Layer 17 of a small transformer language model trained on English Wikipedia (22 layers, counted from 0, width 128). Numbers have three digits each and are written without spaces.
Take only the direct path to the model's output, skipping the later layers: a vector added to the residual stream pushes a token's score in proportion to its dot product with that token's output vector.

Output vectors of the tokens that the questions are about. A number n stands for (n - 500) times 0.0032.
"ster": 465661572629617334708508693379458357831116369621355622568370376561508420676521138484358546521526576556767534401407408496387504525455620463639551576379406703582726365566519608647651460449350429525528519453390486738538312644415567541585410788378415491508380197428708345297687328453385434480391632511303317677761420481395294612458424630285662306674517671556657726447491434555615423474272
" example": 753500726394640469405113347286673459809383400404390583604631218574680362440529378394297526496316440462288561582505292571612615472413599441506625411969461661513680537623705533562478301311255640472620500634429446316271509529348440378685504859396460726312758376458639204639522373607202367535647753398451319535629453416487318687792606533466591356768542322811483586568515487487255692434294
"ifornia": 555645727666769521407358505370482707467638446356278676154560352646651517524528395523188618512473608623261471654349569487360554718640332660752523156782525558553420472737464532631604375305331522348589639260364439510627426517623471304622382551266418820535559339514345280361736496598034527387645583533312344572937328609516611598594726446210543610685614675789626824335269290263543352019369
" Michigan": 455529612581532593443576395499434412435728538536267589479648444368351530644580432428388473741400526554443514525531438448238486688359556587522518513406503736472425605628455522775426499423271564449668577266406435601672306605503460336522332482463492605396631296586580414368580594513307344442544486519358399486727362487579592702491516403338565616696690573718687658378510436303569395270503
" USA": 623519367550624541392578493552500582442638401420355507412399439451427579516621468391433360616459507602398666509433332558444711577591542478514500409591333387552610582421539571641479322525413658660613408319391442582603350458664490318593350432477571629359468425560425369441246527588436478481536631559314439604649518510448549538584767393300477521626634545749536568436366565446562484481459
" review": 571334317328422428567377472390750684614666416309578537482538367630598285665493448555348428700420523476387577481436458490216486525653465625505440269683494979624710451618613370714684312483438569413667486441408468665362469260520316349615442454454716669395636443646569486615537482388401564505576516447475294527558561395616279535660220668268655526701505305637563639463501428266352552566433
" vocals": 784324606510551645479381398314469480859449312410410484430337532517752411569506346317210718835625215541222521710319465436273544585748506613565714321684344694511746709507574546724524532561442511286709702497327472647602071180463462317675317589400602536368364262515560572511634593538301306232496483334349439683613481146725186468661501541517451609629685455863642893511618638458378538301217
"(": 374344532494755528547338399629491381478524323309552407387638433520565353464516590502537394522250496313430594312556423536505441635598466312604609658602597534460596318455543566474370635556687632391512408420584497434469520278443532476690451499436587625661537526610543653541481537613424567445645658292387436542396431537587383490698376698628354494558532351489556606584539382456350431539611
"{": 483678524798697457415239293519524499676542237455161410572694260591435406706520374585496455703275605353521240512522420507429507622698543468738459274592626759570697426400434566509396628645413512395582406364382445579374430355717504587725495546407526813556403600705276484409563581441528527514459589299366480548362364524366465477638657460275451549563452444597619645603545382706349419492368
" China": 579487419429446658493506481393367476509544401668272452355454493447520597490575619517538471513243545466511281682522378582437591592476684600517585454631552618490536561538500538668450345379416459550606452367465440490629502425682632376663452529485451684304571359439415408598593421597476595540628596484477425480377348514544328761630606349253540656500657502707624650171435502390554362351409
"ennis": 408387712451517785481439596477539584627540397295330557524362376498592517593501507392414473867591286584432542548457307392572508704697534425576615316551393567504615345502691645677413460462468534448495523371279445395485215422477558475611340485289635633222649317587359434638457493492481291431480333500461390780806411367650530446730790350472435525741685603593537709398330481416673686348263
"owever": 580370573604649457530402525355527280832555499500317469187319212636470478672678429530448558490547588386194538609523446302499668720485606745727529560720558843304755329337652663606642074419307838260531340421430435543454659622652201285670508609400663705597577252577482169729592627410313342340661468592411434545643329395513289361823335456282721630760446355928623565425410579289272477284451
"ows": 595237504349463584572462480397396441518384624641268249388444301245559567431797328300428461633510351555403400504367462476335746640743702791611564257343674496379569508635603573927308431419475566337581347547291482602518408475778590417597407565357544506726551612514398480483630382693403390593401462620412351663656375466687297816579327595443454420635487588597670567599453476440503382546458
" Germany": 726526368591394383529613489663219562464405392503319382415620351545481656456470482542545438478340435567559598567461341323345753597524405556523570377525445698591676521565647580572539279345496449400561434446477429646596485507736640448709506546461369837398567280239390416438456442602223574441617574638468496499500448463628354579621640383356566571533743655617599601327336583383429529400390
"sequ": 611506583410598600506451616447716487677709326606334442352480494485387352448541634677457588451539502437404468728437425310304430619494529502750356215445596870427724724334725810433354415351368569336674545455399490482420556609534418346440360874318335626405453367517505422423625440393268477577892407774340372585579553573648625458694482696277686399672443321600509551563377436435378190417409
"forman": 496428687453654479547504245410716499457807289704337442624442240595409321618354376535537452699376397647488530691442468349416654744504575479698447359646709963395694534487626503765376369547457371413643406390395477515149302483339530195624403619330446587331430484588344349457371677428574602395518539433235450540474461399699399623745711659413491406814698468677519716392602365499286327566539
"ric": 546336584384548403267529558552720555568543557345362553264575386514355406651265417395362443431466573543382537486611469238270487428509692479635654449585673488512566406703524438626490741616626451513473560297396499526436397656411381709398527498324569589194539259355635557451650456390363351326514466337449543725601466344618415815637715779514510597734431596580365486742562609598444583395415
"*": 510463547407758538602547422721567494294485488311407494491642411610603425538597497488385360743635330642303478329485379563453621662575637495573456521583530675478564478510388429556564426481546522280472485357522424557580532366689437245470420596394432646748703419525469576417381458579338265346417662475402455549660343466405477603557377577477513590573402363686516594730611548394396425579339
" Rich": 690565521322476526530491369497444431598540467626542454520547503359385548480555494399271399653590447709438455373482399397458587646511580552551604364540460618362609646576632499586483413433485527454657519600403467532538455573442530436660525461461537635488681401403545576393564526491552264362513494521327308651659249456589390554457482521446552635574533505739425635456377422351585516321409

Output weights of attention head 0. The head adds the sum of these rows, row i times number i of z. A number n stands for (n - 500) times 0.00039.
o0: 601490455463585461446474468420506542520522582543596426716648341372511413611668478716306623340654525430586598328465468453374421448481507316420578589660478381635695581611588452702541289684601390402261497275380575620443643404564514514706362622597383679506365490562523686363588480493507368296392367503247595688366527555694621387494475513476571383503472425468497563601667620360395266255483
o1: 561599537590952236492720649535582517420308630297492632617614687508436647583549439444413439455496390732468421375337470659632726365400339782413267284387294763392599590433470229450523352718568440481376433487254285650484486484529413487292496416604624401207971450649306568358451767450487546613487580433419441761452695450441674564403517612429301675523477550547496347677468478595524491521417
o2: 623435593497337426465417415503646490674452471496670451638451672462239357510594576417336525541430331535365475397519599497513513517605323359552245386514533534609650273478381455598490480324525657513287382407533579551668444556641617641302446559640606615600586535369523227598223477314500583750549493737275647659487435565348694575696561490414489475613714462425503410571396493479513489496473
o3: 588364449579473402384451539464520339560685534587545589573381587566313318460430348469543418447455540454523503566478380306543323476533590432566458475530629518603417466257341392490406438729536590566657354323519563329720578440456575542391620582459479416373434550671529448707541547629630303581594636514474396423416569536633474477441377460410637590536489375587549488431472614631682411657620
o4: 260598493366453541517748598418497548606605404473219428638573467740515310545504632450440558259422586526271465702503568713468549601412654349543551397567377628373474555496462482573599591527530568598488507507481522243540616659561614330500320467600614357397780733651529358619465436504664367489236550406262451341421412438593687601321701454718175517443379526458392621464629601452294504352540
o5: 523440513419613474497632591512512490479500655470500578384363478513565606406516453487607493434493226584632691436634529525537518323392486435570572493349462289659516542425311337552559453540573673433606536410507573760625503659244289577626559323201532334584343559614611500539568509372545510522587604632469480467559392735340503601527557543603517564436561285371632352531485426310628605415430
o6: 342540606558352552655616507585427448398507291549404354562492408698508593524464465584636396515332552161703300592366384540648717544468461477670271500592543605451584348543459445462466641328667354652500496732566562302453716641561452585750744718500317460394467558481301474639671468382637560617445415362604451526194383416633236456421542447441488312523450667451522656548420380613561451662346
o7: 444642561506374288359580430542506535588615500450411516303612369436641497455640571407326487446626471523490711522500425422396482461479658457345407364481373440662551741609477586574695519510509519538514474327463494622431458558666340484748597484586541524411417574594481672346514534711468476475394442675472395746466484471577472479560302577205427427532529430444452685764361443506350664467446
o8: 656555405488598557347466551368489636383620627471441516496630809532456540470569475578640500328416536255663434500572634492211308644487589601422500365468683566580422470411540516606661504450348274449433656290725555617612315576423686508529604332385409226368496357525784560560353212750296690305348409608454377618719575646659384655533259420786362301381298575471536592298493613539403419712484
o9: 497274428470376640658452377443518461555324540698504422514559538381555847460414484536387540492508683589384596363399562376731747515479414351557496421419303647559462417533574592566574086432723555465300465408544466544604438679519485687419642512163432595628592447323633337265512430661380454526604588540515446543878766394623526458137528437477629549639510492413631389629395419496530473571435
o10: 489607452316476435823527298716587322469323761546455676384518312596336682382559542500798694278406496366665458412471680516515550508517663475361513483472763749803385440380288532417578480500463403768547557263163727428531382358602852484581508460508424561312592362601620410360347337384371522314435542462512539471345428408601383609440454658528439591562529432546561465300462398524633656475760
o11: 507393573568534555603596358489686578293447616400453326695313434539346371537198500593445614599627370661475540708338449269270504500454417591670413500220621546659481515459311546537575690641532425496479707368431600443496391556405492426414504071641504538490438414573275531449537387736406576354703600788602603496463761488399440525655297489741626313370560531440457373567412463404727750552596
o12: 419621412594284473468644546593590500522468711583618480457272239415567337606493609276496609527214520547542761619490524425308727644395430468602450608454583500548652699381382630401514288364511392461811679388375622667515529290444216531431485531592370803386423446601426309627386403435512660641446592583568619464478611637469279399439597396674358426671574409631733526199336439416553520283722
o13: 650658449462500460417417364642522591478507638298231396405654547551224547385431636390567332658375560330343426239621572404613262405415621480175374334630534558549585412759341699736511373786518542500308563504537492641603674605362621555579416595602547458532621496516693353315496443512516380477811568555424420271602306562633451265478373741492500675635504624460417542742500252345603528681364
o14: 393401537700372632393424267492610517377565937306352701333225542228564572642496759526615158318487636559527386583485598492628619517527536675476527643567365178476616492398368746568200492343416363657598458299535305385553595336386462325354345580517720378421291554632589326607336654621673760395584275575329411646439525595483537609500491544458387736542637463422804625455539372595549560577608
o15: 367490521422452691554493408597343392698659320618555493500565476455677416441628726702480496709500656409598340538472341347610299602553496457340418543437534565414524386359542524324382415486418540510585391503474445540483734706483462632552683472417500526475441610401581574202412729292364511637591423356398319439557304490775659394519504630333394516563560514270605654462690496531524365504562
o16: 493507457617432533533510663284452657483390530613605481659472580620441430369454496655773428360438770721535485312579671571636286485500465385550586530186605572410493493500522667472410500470467419553485383725282785389383575670358511576558603493379255414435460679439493507424396444485537401426368524473447423519553262626413525559625732427711567228381517338327570584658339254525518496604674
o17: 451593420681626418515384417453399327484463625458572473262459591312785391529480546598542507444375476691420637446430617609481449296730658438407421441635399367667370402579753383697410388542515464577557561631557350546736387548536601413711438564420467326536547762337549647344464366463500368468334536437543402624363210460487493412591592552385588475488607560503473432507459695507497524424406
o18: 471527441737426370526546267707436472614522463796500476289605452727610572349275621661580521539546508452630621480656549395561530492725432529661193356512509457409516399241354734569416656450761427434513227814354417529372504344484603584411442576463409590565405360446435536263479377460279444369488710552558521500408686342528342314419429573384539384200438338488701527673662702583450827729607
o19: 425721426385426436403590453533600738631504626622748588617367453445652413496684570328380504488688348285538484414389556427425332219709441597332601435555563295680465614400404402348634674443482436590554544626463671131569436462331539484700266381944590555433480671554253532548658538488421504454710549522757514540470430664555355479602446602441240475382289294309611341385474537438408480379641
o20: 622539585612680410584403497424423461444251503240573367552561526425407510636605366323494562365552427497606579464435453462638494391557287487519384622451784564609445632604490640500617471541396459389597309493596539428424507466347151467403331523541510683359706536500560669377358617582395546500618415518440379453560623539716557343448555676641426604639455542473375459557694403633548537574510
o21: 375258647589507611658389397653398599560423337623663708526323377507507404480479301646483599746452525464515276465388539335544463542519406619779613431225387628507434421380618720403545507526548459449511528647651643630421336597534472703373541564398678602563356477371670639374437609388656473534549483434565615428469503458472469569640526537124489404398372260732348456489467470434476529583594
o22: 493504409600403597476431341623518687504441574598651492620529379784419485554293623433612711421424454419636571492331705374533406267306419484579496394428524354507545596528508451461674452385379504469536473716508192356308500529611462496146389634512432594510470405488331492604464548470443579445767445564736601578500459485424666318433714423568455514256572376152596335446650616680774896508541
o23: 679423434538458687457631325609526287474561593460485504525564168649548461282588668581749299338600623389492349656518436692478426658292667560725425642500811323470461511433420625402360400443383568525825496320648213483546700440626406496546645417419290390518395652632595365663657587351772611530528436559527521580186442512465416462431377417520292621411475395318630319232537616496511572396730
o24: 528557469477102527422585528629605547412405616452629543625597792743555640271357387576522508553504574551437597653311248625504778655379488382478574640546301508404443399594469592583479443287833723659410725546480714545575538389496358477623575574444259546451362489557381437424333433535279534612337393449504527283392710462438627273504544496450475714472437592659523489262220614317462453476554
o25: 442726421577526281459576583601373443446486578442524319738747650481496644447588437433274318533388324527488634384562596541651532519611399593391468438568431842594634610620550534380573430614377416645572394684417448528489447475434451523492713697723343646344485294365762561582317540380583389235564493772192480562325534380391548393440350514496541366521445660858386431488375580325496423469519
o26: 613469595617512415693553358470493352349624611525459585478496556361289392353508291529386650657816447476366417575525557547344579336474628569532577224484513323584512709453504536377423387736504373584255697448429358303585107477667393420407597652446401367253631489375673593816521639766380496508704656829519335553508397382444369578618442481372720522767518346488612596470541584291504582410373
o27: 444494500341414659381537476295564497305604429409400470467386665688527513374566493422485804327293500655588232490535473462668503533581608473654629604663465619537574509209619597461662641432491393539469300588350658582674539404627503409455506539642494454430419443514604464509524428484729326334477204442557488467588429423458535475591633375627542473612583410537408387655454486526462520430406
o28: 562343439487543462478435574550519408545543493388522410421341318679490572471513418426545340450755583723621528581368331503380391555511326524293565588466551720519711494424552790398491460542420431553442462466624322271404390581394318578511517367563540631378321560418539538580396418551558493542813364618444461580546446547826352533459546598358353349546629503406582516610596468513807521719547
o29: 547722537327485316747412378377448552458541531416322700562245706282549638277446558542546384351406504399632396581396462616680570578388441712394278255559437482564442639433541581481520420577416286757465407489601712426781420479370360537426561478481724301460518603733389500653555375507760613532545426597486578621632588529285554568284639493319556450423466628530303443580465457643637526436416
o30: 571485415576313378633657463573598252269462485700441587233443429574584387563634488713397539357449371492609434582307470489589564399496647653560436539302720640450754280548534719352545544550575529551452575455841548547344456340533437385362635515743448536497240445520633368609543514519541528514534521507420510343421489722496435459642418586519617561436374644219662353435539602164256599389608
o31: 613561706443459238477686538661267467417359727632427306438514223392555433422295357444594535639439538617581517657583268330599724458347261542471376496446304553571557438425302657443428638634760568545245780587870443596512612678500479343469476492427508621295368661500528328688391504661713563332629718449601782165612512365475480459550491381446549406643398693538354176599473635639415385581488

Each question shows a token from some text and the vector z that the head gathered there. A number n stands for (n - 500) times 0.0036.

"P": 552571500562503417585650381535562487638610561615485398335592560453317502461615488338729434632470
Which two tokens does it push up most, strongest first? " review", "owever"

" to": 748625419370478274519748423745406311413579445399654440336555448481218262673883337580559419843971
Pushed up most: " Germany"

"ia": 516758586489475369443600527380417421490441626335392482360510525408183303478734544558506573507473
Which two tokens does it push up most, strongest first? " vocals", " USA"

",": 499527479553476522677571421758545357617734373585543548503287527618341335423749568360437445607763
Which three tokens does it push up most, strongest first? "ster", " Germany", "owever"

"ie": 527490592532505438549500572532482461558666598527448419369517584447453434394558559493574566440535
Which two tokens does it push up most, strongest first? " Michigan", " example"

" for": 472531537580478421528482470496488424520655548541469413488500529520415447409540543514561506571556
Which of these tokens does it push down most? "ifornia"

"e": 541698473500541454438580502544476479482621577558387330392440550416249322409678608467532519433549
Pushed up most: " Michigan"

" Line": 543505481584485461564510470515500441581573578545523407457533531492396452440518515500552503546519
Which of these tokens does it push down most? "*"

"G": 490513474525490494571580490494544547482550650472538454374531513395282427432453528466649523642491
Pushed up most: "ows"

"t": 497456431641592489557401344436553398565613524620600426458543505532398412522539279479508434679430
Pushed up most: "("

" D": 441657526484546501352693382476440520433613574529347411347445563468277251387689599509459499452445
Pushed up most: " vocals"

" |": 493517558584487462530481474554461434565563579512487376476520565520391446402503507531548500532536
Pushed up most: "owever"

" from": 476522540552548432503477510509433436531564569509523461441492522523408335484488520607519486491527
Pushed up most: "ennis"

"r": 463559565529403406473561451595462398543682491513465467496416596633397337365601548490537511486520
Which of these tokens does it push down most? " China"

"w": 498498450566432417615593465637516435477798546522500425529422516595403333345557562464584432573668
Pushed up most: "ster"

" Bre": 499517492558456521650563428742552361581752365582534547506296510630371317420723550370447420581783
Which two tokens does it push up most, strongest first? "ster", " Germany"

"oot": 458575594530498418536565517478487464516648464498456405421428518521307341435553557507565476466486
Pushed up most: " review"

".": 453606665529539382456634500535422432457708359486369435451354511577325313422619613536570434372436
Pushed up most: " vocals"

" Title": 466512622556389588448468428397458491548615537546546282398539453571374483322498638548615619614411
Pushed up most: "sequ"

" H": 371849621480510454402469523197388480493398785384252443266491517407190462378736578491581683523419
Pushed up most: " USA"

" A": 503730651572510346526496561479400423331693347439259431363406623576350293392688700613485555312436
Pushed up most: " vocals"

" M": 463530606552523426553460398565478465474642487561460431419459538485417406408628549508521521475544
Which two tokens does it push up most, strongest first? " example", " Rich"

"amb": 460628582555497419502483429415454441512567643470431427435523505482317410436584534523577565535508
Pushed up most: " USA"

" and": 386518426553495491607564392673529261581741308604421646449256474640282317393822518338399379524797
Pushed up most: "ster"

"D": 472543563550475448543455364497414420462629485479417461448460567552380395432546479516528526525556
Which of these tokens does it push down most? " China"

" on": 512557505551507413567500477485483440549579626488498417453502492506357416429533544529536520551530
Which two tokens does it push up most, strongest first? "forman", "owever"

" Gr": 447471540601457489543486466545494471483699540587509385591506538560377395355508589524618508566509
Which two tokens does it push up most, strongest first? "sequ", "owever"

" Work": 518705595497551517425445399504550438569581521591454417369400512512361360482653522481574480465482
Pushed up most: " Michigan"

" July": 480573501576528574435490486571423479586433578458460386467481551567384444438521528561556436528576
Which of these tokens does it push down most? "{"

"|": 454678552526611480370598366351485506477568584468381406393484598461258263455704552539448479462449
Pushed up most: " vocals"

"ought": 496517534595464463545488481499484463556605597509505367495548546486388436441517544537570516557548
Which of these tokens does it push down most? "ifornia"

" S": 429687653549535476453475430494478449424725459469415495466429602486386343379543524540524508449467
Pushed up most: "*"

"ailed": 461580553579480421544478435493474438534596635502488391476499525524368405441497551526561536520556
Which of these tokens does it push down most? " Germany"

"2": 443548474549478452592465470420544444466657531480460383418522468572346446405538509527556580511530
Which two tokens does it push up most, strongest first? "{", "forman"

"A": 542530525588483483554553439489526496578582613501487394432587529457364464439546552453644504589531
Which of these tokens does it push down most? "*"

" 190": 505504500601434465583489463511513432565607562541485353513524524542388473444539566567580530584562
Which of these tokens does it push down most? "ifornia"

" T": 412678599509492464493485453515475416404683441557411460473413575557359334393546526494502414458441
Pushed up most: "*"

" John": 527598647561490378486450551460316395407690521400432512357473604352374349369629558566507588449434
Pushed up most: " example"

"ick": 553480411621527424605461420497508393532601502604536471424491505514343428453563448507542468583455
Which of these tokens does it push down most? " USA"

" California": 491730601462616409402622396321433478410617614534324371297454588542234314514748583498456500476354
Which of these tokens does it push down most? " Germany"